Layer 8 of a small transformer language model trained on English Wikipedia (12 layers, counted from 0, width 128).
A neuron's activation on a vector x is GELU(weights . x + bias), where the dot is the dot product.
The model reads these tokens: "\n\n" "=" "=" "=" " Development" " =" "=" "=" "\n\n" "A" " screen" "sh" "ot" " of" " one" " of" " the" " earlier" " closed" " M" "TA" ":"

The vector x that enters this layer's MLP at each token. A number n stands for (n - 500) times 0.012.
0 "\n\n": 468 496 514 460 473 426 496 513 430 596 483 497 464 534 551 449 482 547 413 473 463 604 478 460 386 537 426 492 499 464 573 548 371 455 469 417 504 518 526 500 542 501 466 503 517 474 580 594 489 338 480 522 415 485 512 666 865 474 529 492 472 554 454 566 472 507 591 567 460 520 512 545 519 504 509 525 560 535 480 478 232 422 578 496 468 559 507 542 511 527 509 465 491 573 498 541 592 496 510 440 451 588 313 507 499 539 372 504 422 131 628 511 503 530 517 462 439 530 546 582 437 570 504 502 488 448 484 470
1 "=": 492 544 528 457 463 460 528 542 446 568 506 451 469 534 533 454 482 545 438 482 448 566 469 482 433 513 419 483 524 502 566 580 449 490 443 447 494 505 529 560 557 481 474 517 524 453 522 608 444 377 500 484 413 441 488 659 771 507 497 498 480 507 485 473 495 525 579 554 499 526 558 510 464 510 501 491 526 541 527 400 164 416 543 514 458 487 523 563 517 567 520 448 439 548 568 512 541 477 470 478 451 509 433 567 555 503 421 501 400 62 601 575 525 510 516 429 457 578 609 556 442 594 530 505 484 463 464 507
2 "=": 501 510 511 446 464 470 546 571 458 554 546 470 459 498 491 441 541 526 493 486 446 546 455 518 471 514 465 459 521 522 573 607 476 547 464 459 482 459 551 585 549 540 477 547 520 472 508 631 427 395 552 455 431 420 528 666 680 489 445 505 471 490 511 475 496 506 562 541 506 516 592 505 447 495 481 464 549 519 531 403 144 447 485 510 410 439 550 557 473 596 564 461 412 572 549 458 536 521 454 487 420 452 485 602 559 429 411 502 402 69 584 576 535 470 535 438 493 582 570 529 438 583 537 501 494 478 461 515
3 "=": 507 494 500 435 471 481 535 577 468 554 558 481 464 487 458 446 570 517 525 505 454 521 459 532 481 524 471 436 513 525 578 605 464 569 489 474 500 462 558 594 557 567 471 555 518 481 509 642 431 395 568 453 436 404 537 669 633 479 427 504 481 459 515 481 488 480 546 537 510 496 605 502 452 489 479 440 569 496 538 410 138 454 478 507 408 433 551 543 456 612 561 468 401 580 537 431 535 535 475 495 413 439 498 620 566 402 415 493 411 89 586 561 543 466 521 436 499 590 546 512 442 574 543 485 488 484 476 512
4 " Development": 513 577 376 374 456 435 491 464 394 540 553 514 552 513 507 517 441 525 569 527 488 437 577 562 588 516 536 382 564 419 552 488 328 556 485 613 608 508 477 466 607 463 488 606 570 546 551 600 549 583 501 400 509 489 518 660 602 524 356 482 485 613 488 499 397 554 485 505 611 528 551 536 529 452 539 510 562 488 402 415 110 449 556 426 449 444 444 484 536 540 517 487 452 557 405 491 551 586 501 505 453 546 526 512 572 445 550 502 415 143 613 493 400 501 518 508 462 465 418 466 521 585 362 603 437 533 572 480
5 " =": 456 504 493 533 501 502 491 501 428 609 514 486 539 585 492 517 501 425 564 577 432 406 389 554 442 486 450 432 548 529 565 547 391 521 463 512 553 456 552 601 612 511 601 562 559 562 464 578 534 508 530 500 525 443 508 663 577 487 356 437 445 562 547 522 419 469 498 484 561 477 576 453 446 544 493 394 524 461 469 369 232 419 464 542 466 366 505 631 525 666 479 437 432 548 557 440 669 538 513 466 459 369 511 541 502 460 300 546 545 108 591 526 491 441 496 533 435 566 558 466 629 596 420 560 456 466 566 421
6 "=": 520 506 481 468 506 511 465 598 441 585 542 474 478 515 465 527 571 503 574 525 396 445 496 563 463 555 430 475 546 546 570 677 460 547 455 427 595 397 567 630 591 567 495 537 541 462 467 596 434 393 515 451 514 398 545 663 586 518 421 503 493 501 529 496 427 415 597 543 517 480 614 454 460 521 455 394 552 481 561 432 187 431 465 487 466 423 486 579 436 609 487 445 438 589 594 411 606 536 517 488 435 372 560 589 535 388 325 499 503 112 612 493 502 423 513 465 436 601 527 408 572 575 512 491 446 492 541 498
7 "=": 511 479 484 444 503 520 473 620 456 570 573 491 472 505 445 525 602 493 576 552 401 436 500 567 459 547 446 462 524 538 578 661 462 545 485 432 576 419 581 632 589 599 474 538 522 452 462 599 444 418 539 452 494 418 556 664 579 519 403 506 503 473 512 524 424 405 571 539 519 457 611 466 473 502 455 393 581 477 550 440 179 435 466 495 459 426 485 548 442 615 511 456 426 580 562 408 606 552 507 482 407 382 553 609 539 368 345 487 496 120 626 481 526 417 516 460 476 593 503 434 530 565 518 484 455 476 536 515
8 "\n\n": 438 499 484 460 485 457 470 528 354 571 550 524 428 542 471 499 473 497 449 498 469 570 490 483 426 585 475 441 514 514 566 555 400 462 471 438 480 436 589 557 616 446 459 562 531 481 561 697 500 338 522 547 457 461 522 649 837 491 431 532 466 475 409 520 484 491 582 506 426 472 540 519 489 516 514 525 559 549 505 488 198 419 536 483 510 465 508 523 427 571 564 463 502 492 481 599 583 480 541 426 449 565 392 564 533 498 508 527 494 123 594 504 483 510 492 382 418 581 490 555 476 532 495 478 502 456 525 469
9 "A": 426 395 391 437 517 517 465 552 423 511 619 463 469 568 510 389 536 514 513 473 449 587 431 496 537 474 468 453 614 534 551 450 394 430 539 614 412 491 518 630 574 510 496 554 507 573 434 617 459 535 554 412 588 480 495 690 700 544 347 508 455 516 521 483 435 539 517 583 461 454 545 549 548 498 404 512 551 473 624 465 178 510 447 404 545 445 543 518 442 573 516 409 468 528 407 528 456 480 541 501 447 564 485 532 505 455 572 581 421 120 656 502 433 502 469 588 466 451 490 451 555 513 497 533 531 472 544 510
10 " screen": 606 558 432 504 559 473 488 444 473 500 455 481 428 551 569 598 520 582 539 577 545 482 592 566 590 429 508 446 573 387 559 491 351 457 464 624 449 322 599 529 540 479 474 525 520 626 570 581 553 665 543 467 562 477 555 635 617 558 458 486 503 493 377 539 389 468 519 477 505 510 538 453 509 450 412 428 484 489 568 600 198 469 609 456 507 400 507 297 470 545 514 464 567 427 440 591 549 529 540 535 489 430 461 490 501 440 483 603 326 132 599 453 376 460 449 547 390 383 472 571 577 552 478 562 567 501 608 410
11 "sh": 494 453 529 438 512 503 498 523 463 414 549 527 485 494 572 467 502 527 568 537 467 433 551 644 417 379 465 495 629 456 538 484 415 435 436 462 417 374 543 510 470 544 455 498 574 571 465 608 616 604 565 468 629 398 519 650 550 555 408 533 444 681 564 430 400 396 551 569 487 545 492 325 479 651 409 498 499 547 536 630 160 552 488 411 518 522 537 451 448 499 489 427 560 439 483 510 616 564 680 471 506 430 401 376 507 533 511 629 373 190 620 503 529 525 425 540 440 502 426 407 661 496 407 651 409 512 562 528
12 "ot": 548 492 503 475 502 473 551 637 470 434 562 420 488 534 523 512 513 568 485 503 461 475 481 623 434 436 488 437 512 503 549 561 459 437 437 558 618 268 547 503 543 334 556 455 625 681 488 509 672 664 547 413 612 420 596 641 580 484 512 628 392 664 511 549 438 414 592 510 546 501 570 310 445 585 449 527 460 532 468 606 161 446 462 462 549 477 363 359 570 564 439 482 497 469 426 562 607 543 604 543 535 531 524 416 471 469 478 622 364 221 479 450 540 451 384 539 394 537 394 471 541 529 443 506 350 520 537 519
13 " of": 482 450 459 497 534 540 536 559 441 470 556 484 521 565 470 449 404 514 487 560 515 518 421 520 456 498 589 323 532 475 546 624 425 498 491 460 562 389 490 501 515 509 511 554 592 559 502 504 459 580 649 457 532 428 563 663 457 599 506 572 447 550 530 515 488 487 653 561 524 495 531 445 283 597 483 502 474 501 534 527 264 462 477 493 525 461 454 392 542 587 510 536 480 469 413 515 550 514 584 522 471 519 407 492 505 496 478 515 357 22 577 487 468 437 467 479 500 455 541 448 700 575 442 581 533 524 514 508
14 " one": 425 548 365 441 493 449 585 505 514 500 566 561 426 527 494 504 490 570 484 531 526 628 508 466 545 541 584 430 525 478 556 571 413 486 505 561 491 557 619 504 514 422 563 595 446 533 485 600 527 529 451 368 593 485 564 665 592 556 443 484 509 474 561 592 367 432 487 568 434 486 440 513 422 523 462 448 487 518 540 524 327 507 553 572 519 425 553 451 506 638 521 494 620 475 484 496 508 516 626 544 434 421 459 498 550 395 609 498 306 49 619 427 331 347 425 520 439 442 564 521 521 568 530 504 509 505 441 440
15 " of": 510 444 452 465 505 542 399 476 520 501 585 515 494 605 432 459 529 544 524 523 557 395 584 497 484 566 546 340 523 429 537 501 369 514 539 458 485 423 475 436 445 553 493 641 489 550 571 528 512 517 610 490 536 438 570 667 498 617 487 539 539 466 522 530 490 417 546 554 459 529 521 433 326 546 408 384 486 605 592 485 315 485 538 558 560 465 543 434 434 523 512 551 421 547 447 482 408 407 642 529 611 498 386 542 519 394 585 564 350 60 628 547 516 445 450 497 631 466 450 508 452 553 458 612 517 493 470 530
16 " the": 441 530 403 495 527 477 498 486 501 544 560 574 486 591 409 438 554 568 520 422 531 474 554 527 497 527 525 409 464 461 553 429 369 509 532 510 440 529 509 469 496 497 551 621 467 545 503 560 573 545 629 374 532 442 542 649 501 588 470 488 549 471 550 479 455 380 583 649 420 540 469 476 477 512 454 485 549 548 568 465 271 451 537 547 557 356 493 489 489 530 567 487 467 487 448 498 477 454 606 497 543 536 407 513 545 453 676 523 334 18 527 523 426 429 492 498 586 542 494 449 418 579 469 527 552 541 493 487
17 " earlier": 440 506 467 422 544 470 510 511 547 605 583 579 528 536 451 504 454 613 552 451 419 514 503 556 504 576 553 425 523 448 549 456 369 532 472 609 552 475 584 492 475 488 498 606 532 631 465 559 463 507 611 446 524 486 517 649 506 494 433 519 578 461 533 463 411 452 513 569 411 533 401 460 474 513 423 483 571 526 543 508 320 486 526 580 517 498 457 523 533 552 474 506 637 531 538 554 413 431 561 578 504 488 356 560 550 385 629 533 330 8 561 548 360 395 426 493 544 470 488 498 390 530 475 516 547 454 467 478
18 " closed": 489 569 591 413 515 501 511 523 411 550 566 598 509 521 456 483 493 579 480 433 521 453 427 489 441 548 615 458 452 422 562 495 330 425 511 585 521 472 579 456 501 372 519 618 580 530 533 587 518 626 621 535 500 521 536 662 564 543 362 511 486 456 516 580 340 476 549 624 468 551 472 422 531 530 392 500 511 517 445 474 245 533 545 547 484 551 462 459 397 511 434 565 535 500 473 548 468 440 634 620 495 533 424 480 483 433 510 543 349 63 580 492 537 438 462 551 567 479 490 453 445 561 506 524 408 463 530 454
19 " M": 447 463 529 375 471 565 517 586 446 466 626 429 511 591 518 482 583 513 523 655 551 582 426 492 558 531 611 468 468 559 559 411 356 465 489 529 538 442 514 434 537 509 625 605 451 410 414 555 637 443 582 454 515 458 527 654 831 371 570 495 463 424 631 481 400 386 591 559 461 550 462 413 447 529 439 493 504 330 538 471 281 561 512 530 535 437 551 361 503 488 472 466 404 461 520 460 474 457 662 597 444 620 413 463 482 359 448 495 367 222 695 472 420 504 560 419 581 475 451 537 575 596 398 518 544 508 444 492
20 "TA": 599 523 437 477 433 575 479 394 381 509 503 415 354 512 416 608 562 460 495 582 445 508 552 575 550 485 643 497 686 557 568 434 372 452 512 569 565 400 466 503 494 570 613 596 399 586 392 590 509 543 479 467 481 416 528 658 673 504 534 566 641 388 450 448 391 476 559 548 461 578 576 470 523 587 413 540 533 595 412 452 103 595 540 365 512 464 416 377 513 464 534 484 466 515 422 506 433 436 441 512 486 482 377 482 528 497 499 708 453 274 504 493 437 440 559 563 560 535 353 556 557 436 541 548 483 574 528 529
21 ":": 440 420 488 533 557 593 502 524 461 525 483 395 518 572 399 432 509 431 524 644 438 554 507 536 484 533 464 561 586 573 553 593 422 458 463 420 511 422 581 650 651 618 521 605 481 495 501 530 550 605 555 602 547 453 563 608 645 481 470 604 575 380 475 483 404 443 562 560 451 459 597 515 449 527 379 448 498 380 446 514 245 433 494 479 500 350 518 424 551 511 514 529 437 525 397 495 557 472 563 478 550 465 446 552 471 428 419 478 478 52 513 480 467 450 470 434 470 519 448 469 694 631 492 522 510 548 530 508

Each question shows the input weights of one neuron of the MLP. A number n stands for (n - 500) times 0.0014.

n919 (bias -0.067): 256 467 645 518 582 585 598 606 536 409 599 496 423 485 643 547 300 473 544 450 443 566 456 251 521 341 473 607 394 559 422 368 603 485 627 547 413 677 500 636 382 335 382 547 460 355 354 445 384 347 636 655 474 320 251 595 436 779 510 528 535 583 429 259 671 560 654 528 585 470 441 713 551 419 370 393 345 552 565 332 556 421 383 450 692 647 630 621 350 568 511 246 410 554 463 476 397 515 522 480 640 496 458 681 287 764 504 584 730 541 532 511 539 735 437 455 456 405 676 405 511 580 551 381 456 239 474 673
On which two tokens does it fire most, strongest first? 9 "A", 1 "="

n534 (bias -0.092): 518 577 598 715 453 785 542 500 551 522 467 481 500 627 619 436 248 365 616 497 400 446 532 539 475 457 369 483 439 561 491 464 452 281 485 415 510 288 335 400 600 561 516 577 589 382 618 540 454 401 541 355 439 472 345 455 468 576 629 606 592 611 553 364 653 537 545 485 506 543 560 617 624 581 500 387 468 372 675 628 546 362 409 446 681 639 415 616 468 459 436 616 569 610 634 479 428 477 617 332 434 378 554 363 370 546 250 385 645 526 396 622 547 493 340 295 506 416 579 351 320 571 565 383 575 526 526 326
Which token does this neuron like most? 6 "="

n94 (bias -0.084): 631 517 346 413 411 486 486 521 483 511 268 644 480 598 455 469 492 596 471 486 528 543 520 446 440 414 554 563 611 560 424 555 525 520 677 523 472 596 466 536 586 521 354 514 667 533 511 479 596 500 576 236 405 455 378 453 571 477 590 476 473 669 437 543 594 519 589 631 535 343 457 395 460 440 656 388 427 681 619 648 431 578 481 444 363 545 446 391 477 556 620 486 415 553 278 407 532 431 381 343 407 514 755 429 528 442 482 523 526 555 590 645 558 544 480 481 497 285 535 438 461 306 408 427 451 423 622 480
On which token does it fire most, and how strongly? 4 " Development", at about 1.2

n515 (bias -0.096): 684 321 642 583 469 727 605 487 465 687 516 408 394 684 579 269 510 270 416 493 500 685 620 420 322 523 445 671 493 521 630 694 531 444 453 427 580 407 465 774 504 544 486 486 521 473 406 477 529 458 387 623 399 310 404 395 462 677 674 470 631 590 400 352 422 493 682 359 535 443 356 739 315 525 497 570 559 547 570 420 430 510 272 538 546 583 472 387 595 538 605 462 514 675 411 404 493 423 368 317 490 503 656 594 472 564 331 608 642 642 460 304 551 353 618 372 681 454 489 293 478 451 581 424 571 335 575 461
Which token does this neuron like most? 21 ":"

n1014 (bias -0.043): 569 519 457 437 557 551 444 403 563 726 440 538 396 535 656 370 576 522 478 440 536 609 476 460 373 437 439 637 410 312 498 471 465 476 503 607 421 500 484 555 393 469 374 530 621 379 577 524 530 413 396 449 462 563 457 496 478 342 647 450 503 642 463 535 518 526 431 475 691 565 294 497 521 487 548 406 505 677 585 468 517 578 563 400 488 586 587 487 404 552 588 500 456 706 405 500 575 636 360 517 513 681 547 468 587 577 258 495 439 579 479 479 609 552 527 408 637 548 546 445 359 646 444 479 581 447 427 465
Its three highest activations, in order, are on tokens 0 "\n\n", 1 "=", 2 "="

n764 (bias -0.055): 376 454 356 591 736 483 612 551 429 654 301 456 529 506 489 532 594 495 647 486 486 494 436 484 566 582 419 469 301 552 452 558 503 624 419 526 606 418 294 593 564 691 543 525 517 525 612 522 526 331 466 526 469 557 462 481 498 392 528 522 569 500 321 427 399 611 425 439 791 521 472 634 345 517 438 509 500 512 557 488 549 568 582 401 584 455 494 658 462 340 592 681 462 551 441 459 492 613 412 395 560 475 482 549 361 572 538 285 505 566 459 535 508 415 635 348 597 341 359 336 338 549 468 548 515 610 635 483
Which token does this neuron like most? 4 " Development"

n870 (bias -0.082): 527 618 380 531 680 466 630 446 365 554 512 465 465 506 522 376 408 564 305 444 519 802 735 494 405 491 523 472 567 542 367 314 559 516 562 459 427 616 639 659 654 610 385 581 386 472 437 508 510 323 484 417 402 472 585 383 349 623 555 355 573 601 515 359 534 433 506 524 378 572 503 576 221 481 356 462 472 578 715 379 518 562 500 406 590 450 660 671 273 540 433 553 458 528 562 487 389 436 303 348 494 658 560 560 566 611 539 452 541 512 517 538 506 516 636 425 367 506 673 477 351 443 577 481 426 468 306 708
Its three highest activations, in order, are on tokens 1 "=", 2 "=", 3 "="

n567 (bias -0.072): 366 497 420 439 427 474 269 369 453 652 542 538 521 583 620 346 461 388 472 497 736 561 424 571 402 607 364 546 534 452 394 682 518 438 487 554 321 530 378 620 493 737 603 576 449 556 408 440 859 517 460 466 457 520 426 487 327 558 441 416 530 659 601 500 653 451 479 297 586 381 494 466 629 510 467 459 574 584 673 408 582 467 342 325 516 406 635 637 688 567 500 490 514 584 563 534 340 541 323 462 443 819 534 486 433 477 209 435 563 475 440 541 510 664 688 442 517 685 469 192 408 449 452 564 659 435 510 713
On which two tokens does it fire most, strongest first? 5 " =", 9 "A"

n117 (bias -0.040): 459 430 582 518 482 492 646 528 484 553 597 497 355 595 471 545 541 549 376 361 461 561 608 508 362 411 394 481 323 586 519 532 516 519 528 500 659 542 582 615 457 506 559 415 352 477 553 560 424 335 607 675 512 524 449 408 451 495 554 426 474 389 426 465 560 387 546 566 427 604 514 471 638 559 449 586 455 429 516 350 717 560 649 471 613 479 513 657 361 516 503 440 634 424 544 333 550 479 595 537 482 651 657 428 537 642 464 583 663 453 439 564 474 383 473 477 489 513 587 456 531 503 478 299 432 484 541 589
Which token does this neuron like most? 8 "\n\n"

n18 (bias -0.045): 487 659 308 702 583 476 492 302 516 465 515 395 384 561 423 631 458 253 404 621 487 585 564 389 466 244 437 425 508 566 449 390 514 453 571 470 432 487 492 570 352 586 437 398 606 529 426 568 626 516 409 541 510 419 482 471 541 595 521 521 623 519 391 428 447 560 311 440 591 648 498 524 557 456 514 445 382 511 437 566 485 409 356 643 474 468 451 401 377 396 563 613 486 583 542 409 523 522 556 446 565 505 605 630 678 558 388 601 596 569 507 459 529 584 472 549 394 519 430 390 597 533 481 627 434 552 525 390
On which token does it fire most, and how strongly? 20 "TA", at about 1.2

n237 (bias -0.053): 271 409 403 624 374 632 663 486 605 579 614 508 588 619 571 587 456 493 567 306 511 769 404 428 329 205 460 615 462 531 581 408 483 397 581 594 270 672 455 663 653 720 458 409 636 563 636 510 539 470 478 500 603 613 496 517 503 380 311 374 412 485 430 360 655 595 218 460 277 527 493 417 406 339 497 458 459 426 606 591 634 560 202 466 789 537 515 674 393 622 591 619 469 757 124 611 457 500 500 564 496 478 497 557 204 661 336 424 525 508 410 409 500 616 384 646 579 443 570 449 583 648 695 459 438 313 597 569
Which token does this neuron like most? 9 "A"

n187 (bias -0.059): 652 507 550 723 431 449 585 473 695 514 583 568 500 489 462 507 175 532 461 250 531 535 511 383 507 443 485 459 472 226 459 674 677 429 558 605 388 458 710 503 539 563 432 438 770 462 525 485 547 374 545 393 554 374 530 561 356 581 696 403 381 741 451 380 507 500 369 351 707 417 525 346 359 318 472 589 284 685 496 701 514 382 463 458 410 587 385 638 528 410 426 417 435 628 551 532 560 770 374 351 563 510 598 412 531 759 395 401 444 586 432 585 576 504 295 334 542 450 652 613 496 443 496 685 386 504 511 390
On which token does it fire most, and how strongly? 12 "ot", at about 1.4

n643 (bias -0.029): 381 376 404 732 602 592 526 482 571 726 454 625 474 536 621 301 541 446 585 497 519 445 615 441 513 475 350 462 382 628 529 589 474 464 355 371 487 284 367 691 595 654 484 544 513 358 477 625 593 390 606 296 526 500 488 512 500 319 672 571 619 581 340 460 665 444 569 391 424 453 547 503 409 306 455 342 590 430 643 588 573 500 463 577 567 481 452 663 320 551 467 583 510 436 427 429 580 464 600 284 532 411 567 474 539 623 520 448 723 556 445 389 452 363 576 377 682 536 750 527 493 347 628 307 480 733 536 543
Its three highest activations, in order, are on tokens 6 "=", 7 "=", 21 ":"

n46 (bias -0.058): 780 387 373 461 515 589 494 520 602 418 357 611 540 463 753 656 222 706 472 410 657 534 633 431 482 543 532 478 506 466 497 561 548 564 435 714 521 398 433 467 531 426 469 459 482 568 573 401 556 573 620 282 552 422 512 338 477 618 482 454 424 663 381 520 485 544 341 491 509 640 527 572 461 355 468 322 581 516 488 540 539 712 442 470 477 521 488 530 466 539 479 512 409 419 316 510 448 577 466 509 599 533 617 455 488 412 462 482 492 554 556 509 554 637 621 511 670 344 500 402 329 378 675 449 571 230 547 414
On which token does it fire most, and how strongly? 10 " screen", at about 1.4

n826 (bias -0.040): 685 555 445 682 500 415 588 454 578 593 486 518 521 457 482 479 465 442 553 396 429 503 335 632 422 563 421 567 318 503 538 588 663 467 608 557 491 297 374 536 579 443 323 459 629 441 434 396 293 250 479 494 467 545 506 606 462 518 517 560 509 793 329 346 530 448 394 355 690 423 503 506 630 524 466 540 485 484 615 497 619 450 549 380 477 506 542 547 369 627 515 375 484 726 658 518 509 473 503 650 506 506 578 638 431 588 466 554 578 576 412 388 459 481 509 377 419 321 416 535 535 624 387 365 328 311 525 521
Which token does this neuron like most? 6 "="

n915 (bias -0.077): 357 517 632 517 674 592 589 341 438 611 438 552 599 657 641 526 478 450 439 483 573 580 549 459 470 650 283 454 367 491 543 439 459 298 344 534 546 486 457 427 491 564 567 507 594 349 463 546 450 511 559 439 446 449 519 442 302 580 492 669 680 460 521 503 550 406 425 450 584 553 539 588 417 622 330 656 463 394 463 442 535 466 519 472 516 415 423 531 486 475 506 618 648 613 468 433 511 555 368 637 647 578 544 486 443 414 358 471 519 496 568 497 419 488 714 381 729 662 635 652 491 514 503 307 558 341 474 523
On which two tokens does it fire most, strongest first? 21 ":", 17 " earlier"

n205 (bias -0.038): 657 617 477 620 622 634 486 503 397 472 566 411 560 477 442 526 590 360 476 533 428 492 597 484 530 513 464 419 333 534 550 523 510 631 407 464 438 673 418 522 597 515 414 459 629 533 463 405 433 497 522 566 365 626 422 538 441 399 375 468 739 441 537 436 519 680 511 519 385 720 338 640 288 543 530 395 419 389 587 341 593 622 529 545 590 533 522 680 591 373 455 458 512 622 529 500 441 486 287 489 363 602 525 545 629 590 552 483 495 450 587 358 456 564 581 327 661 602 480 365 506 523 551 458 577 514 460 563
On which two tokens does it fire most, strongest first? 1 "=", 2 "="

n122 (bias -0.059): 506 362 624 448 583 427 732 451 536 598 383 666 503 660 407 365 494 548 412 423 692 457 510 469 387 463 517 465 431 421 634 798 549 391 468 610 383 519 282 362 579 690 536 547 386 433 621 489 456 356 516 540 260 403 460 537 318 653 616 463 361 403 467 404 705 557 385 613 361 349 626 588 435 517 631 493 519 503 507 441 603 474 441 665 620 452 513 542 516 558 599 587 395 416 443 412 478 820 310 405 613 414 635 585 685 519 375 595 500 510 390 372 343 601 630 463 595 553 510 364 582 536 493 552 503 457 450 394
Which token does this neuron like most? 3 "="

n119 (bias -0.057): 471 323 415 306 415 639 503 416 641 576 631 534 581 817 448 523 535 494 491 507 746 600 513 491 567 408 549 458 530 470 429 463 447 527 571 388 318 592 411 383 537 780 627 519 609 494 620 461 558 344 304 342 428 378 393 468 517 394 519 459 362 497 525 513 549 385 410 408 584 428 640 338 497 399 497 721 379 510 533 340 621 585 572 569 600 536 441 656 400 643 633 654 692 559 449 444 694 480 354 615 405 510 583 302 484 468 452 277 568 613 573 593 578 503 503 497 821 560 456 465 368 490 668 437 598 373 409 570
Which token does this neuron like most? 19 " M"

n959 (bias -0.065): 357 702 372 485 515 544 497 446 417 476 623 479 678 342 500 482 589 451 575 656 637 476 721 520 388 415 371 588 419 500 577 666 444 346 488 379 473 527 592 529 491 557 479 512 497 401 524 558 420 509 276 687 527 426 477 473 353 586 609 557 601 426 436 429 421 497 464 477 640 442 446 491 455 334 622 551 521 586 461 563 601 576 571 417 573 556 441 479 635 567 284 509 790 591 457 485 446 608 457 360 577 483 548 625 565 578 297 506 475 473 455 383 421 426 531 322 554 428 377 351 466 617 814 539 412 533 485 542
Which token does this neuron like most? 21 ":"

n376 (bias -0.090): 467 442 436 679 659 594 526 498 578 471 485 500 447 598 626 552 520 464 461 363 500 508 466 450 596 378 426 456 440 474 598 614 414 534 520 412 586 508 573 479 619 624 508 412 635 467 409 467 412 516 407 460 495 586 460 627 585 568 477 231 518 529 430 515 477 586 445 621 545 562 402 573 503 471 571 619 335 341 657 581 563 536 572 516 456 565 552 397 240 554 285 477 505 472 519 461 616 542 492 436 376 538 556 495 352 409 462 322 536 539 553 592 456 618 559 483 544 410 591 554 467 440 540 352 426 500 439 487
Which token does this neuron like most? 0 "\n\n"

n872 (bias -0.089): 606 429 415 543 359 516 627 314 642 600 340 551 473 497 507 342 375 622 376 408 617 714 741 554 564 246 532 485 557 574 524 524 621 433 623 513 387 576 414 428 443 461 422 476 523 640 570 399 555 570 470 406 470 606 525 452 378 533 538 656 516 699 267 437 575 619 426 458 459 339 515 566 337 236 485 399 352 710 543 403 457 526 623 586 594 474 454 395 248 513 517 658 541 678 421 494 393 705 527 494 503 425 416 606 725 461 541 463 742 470 411 376 490 411 674 409 433 338 503 340 413 400 574 540 476 436 531 321
Which token does this neuron like most? 10 " screen"

n827 (bias -0.064): 395 347 431 511 395 615 598 489 308 682 453 625 386 614 566 393 416 454 469 639 475 562 497 407 492 431 556 410 486 548 532 557 795 523 535 533 391 419 489 390 526 476 540 428 536 615 666 564 477 438 522 403 503 311 569 340 488 492 565 398 557 581 531 582 470 617 712 427 543 517 477 497 497 381 417 381 630 682 517 492 480 655 449 486 439 467 522 638 390 461 585 588 598 472 454 486 418 596 620 300 644 547 508 643 403 516 393 596 589 517 525 432 624 650 500 370 500 494 529 520 453 472 401 428 434 531 514 398
Which token does this neuron like most? 8 "\n\n"

n396 (bias -0.104): 713 547 394 560 437 625 776 615 475 692 379 587 457 613 546 453 493 362 423 599 517 292 518 571 566 330 406 359 536 442 561 656 402 450 444 369 546 550 564 574 471 519 666 454 382 497 575 440 489 443 574 442 144 369 445 438 515 272 761 329 559 557 603 348 518 593 651 552 475 573 506 397 586 547 472 402 596 566 436 317 653 500 408 493 723 489 553 595 590 419 493 268 555 662 360 338 541 356 471 403 603 266 571 636 397 611 342 529 626 556 408 511 412 562 518 378 457 500 849 496 496 396 540 447 336 681 390 692
Its three highest activations, in order, are on tokens 5 " =", 6 "=", 1 "="

n584 (bias -0.088): 509 664 583 559 515 491 657 500 488 569 591 471 424 564 475 607 461 454 203 401 421 494 411 473 373 292 500 377 390 329 394 494 575 566 695 435 528 478 600 522 513 685 579 585 425 518 572 539 734 456 475 595 463 801 256 580 557 375 464 437 482 599 445 171 555 675 342 509 554 452 542 603 569 497 598 494 509 542 478 597 578 457 494 373 571 413 553 448 528 681 538 565 274 654 368 461 444 494 526 477 543 363 483 537 553 530 442 491 750 595 422 368 598 484 410 391 475 528 490 393 549 491 465 550 494 525 363 516
Which token does this neuron like most? 5 " ="

n354 (bias -0.077): 578 323 530 578 481 522 693 423 542 607 739 692 404 629 474 464 267 590 488 323 580 457 520 376 450 466 486 713 408 480 599 431 468 533 548 603 364 707 568 471 576 672 536 466 572 430 637 538 604 490 265 477 580 429 416 343 378 653 704 438 494 516 436 525 360 450 342 582 447 379 412 581 373 589 403 566 519 329 555 526 495 484 491 594 577 542 468 433 585 727 654 542 537 474 383 369 454 638 327 586 452 532 643 406 199 487 426 441 518 483 491 415 529 631 510 506 581 576 614 419 449 474 559 196 603 441 580 427
Which token does this neuron like most? 14 " one"

n16 (bias -0.087): 624 361 468 383 525 553 514 606 523 543 551 547 331 529 466 552 442 505 615 435 463 520 512 555 306 538 385 562 680 529 646 631 559 445 503 500 623 449 422 463 526 524 372 422 784 444 535 483 426 327 474 337 513 409 525 431 402 557 555 577 442 629 398 361 593 450 428 622 436 562 260 451 437 602 533 436 503 411 733 604 495 579 451 454 571 560 514 735 425 446 393 370 506 608 518 389 451 361 388 470 600 486 603 374 483 492 568 448 444 506 574 647 486 456 568 399 514 416 577 389 404 451 590 317 626 625 488 424
Its three highest activations, in order, are on tokens 6 "=", 7 "=", 17 " earlier"

n996 (bias -0.059): 506 566 237 592 612 572 692 322 574 485 398 704 456 676 555 631 264 494 474 497 533 593 635 456 628 468 510 533 553 365 748 466 654 360 548 472 457 528 481 491 325 415 412 376 540 443 488 544 382 540 387 534 489 420 361 400 363 519 500 606 509 426 396 564 467 521 413 372 497 554 383 457 540 365 405 600 561 455 423 656 635 491 474 610 599 583 500 546 232 509 326 460 673 448 672 464 617 541 481 628 668 545 425 512 417 491 675 475 468 482 541 472 415 532 395 450 503 553 602 648 335 435 682 448 617 484 440 547
On which two tokens does it fire most, strongest first? 14 " one", 17 " earlier"

n454 (bias -0.039): 559 450 524 615 623 452 506 448 514 578 475 453 365 633 571 453 438 575 473 351 375 477 355 348 494 481 451 479 374 647 412 606 634 547 709 448 532 399 535 717 553 669 468 507 465 531 643 517 542 448 529 538 374 488 564 476 427 480 453 276 542 480 500 324 639 601 614 592 544 506 500 746 578 527 480 494 468 485 558 623 563 386 514 463 670 477 514 720 371 457 509 511 542 403 563 459 431 459 696 295 595 548 547 546 549 644 464 416 589 470 490 357 460 381 548 445 384 655 497 328 457 293 518 543 462 465 310 547
Its three highest activations, in order, are on tokens 6 "=", 8 "\n\n", 7 "="

n892 (bias -0.050): 506 640 449 393 442 533 509 596 503 688 491 578 428 667 536 556 417 367 612 433 506 447 638 332 449 547 513 483 432 647 605 547 697 378 467 325 423 773 497 579 328 709 506 522 599 313 667 521 513 447 238 556 335 380 456 435 418 466 524 562 613 288 655 564 397 407 407 444 356 510 417 500 457 456 611 609 359 628 522 410 542 269 298 650 503 396 537 445 575 485 550 515 532 576 621 477 436 450 709 396 448 521 458 404 488 476 267 506 506 583 549 516 521 424 475 494 599 450 602 548 384 534 559 620 503 516 475 475
On which two tokens does it fire most, strongest first? 1 "=", 0 "\n\n"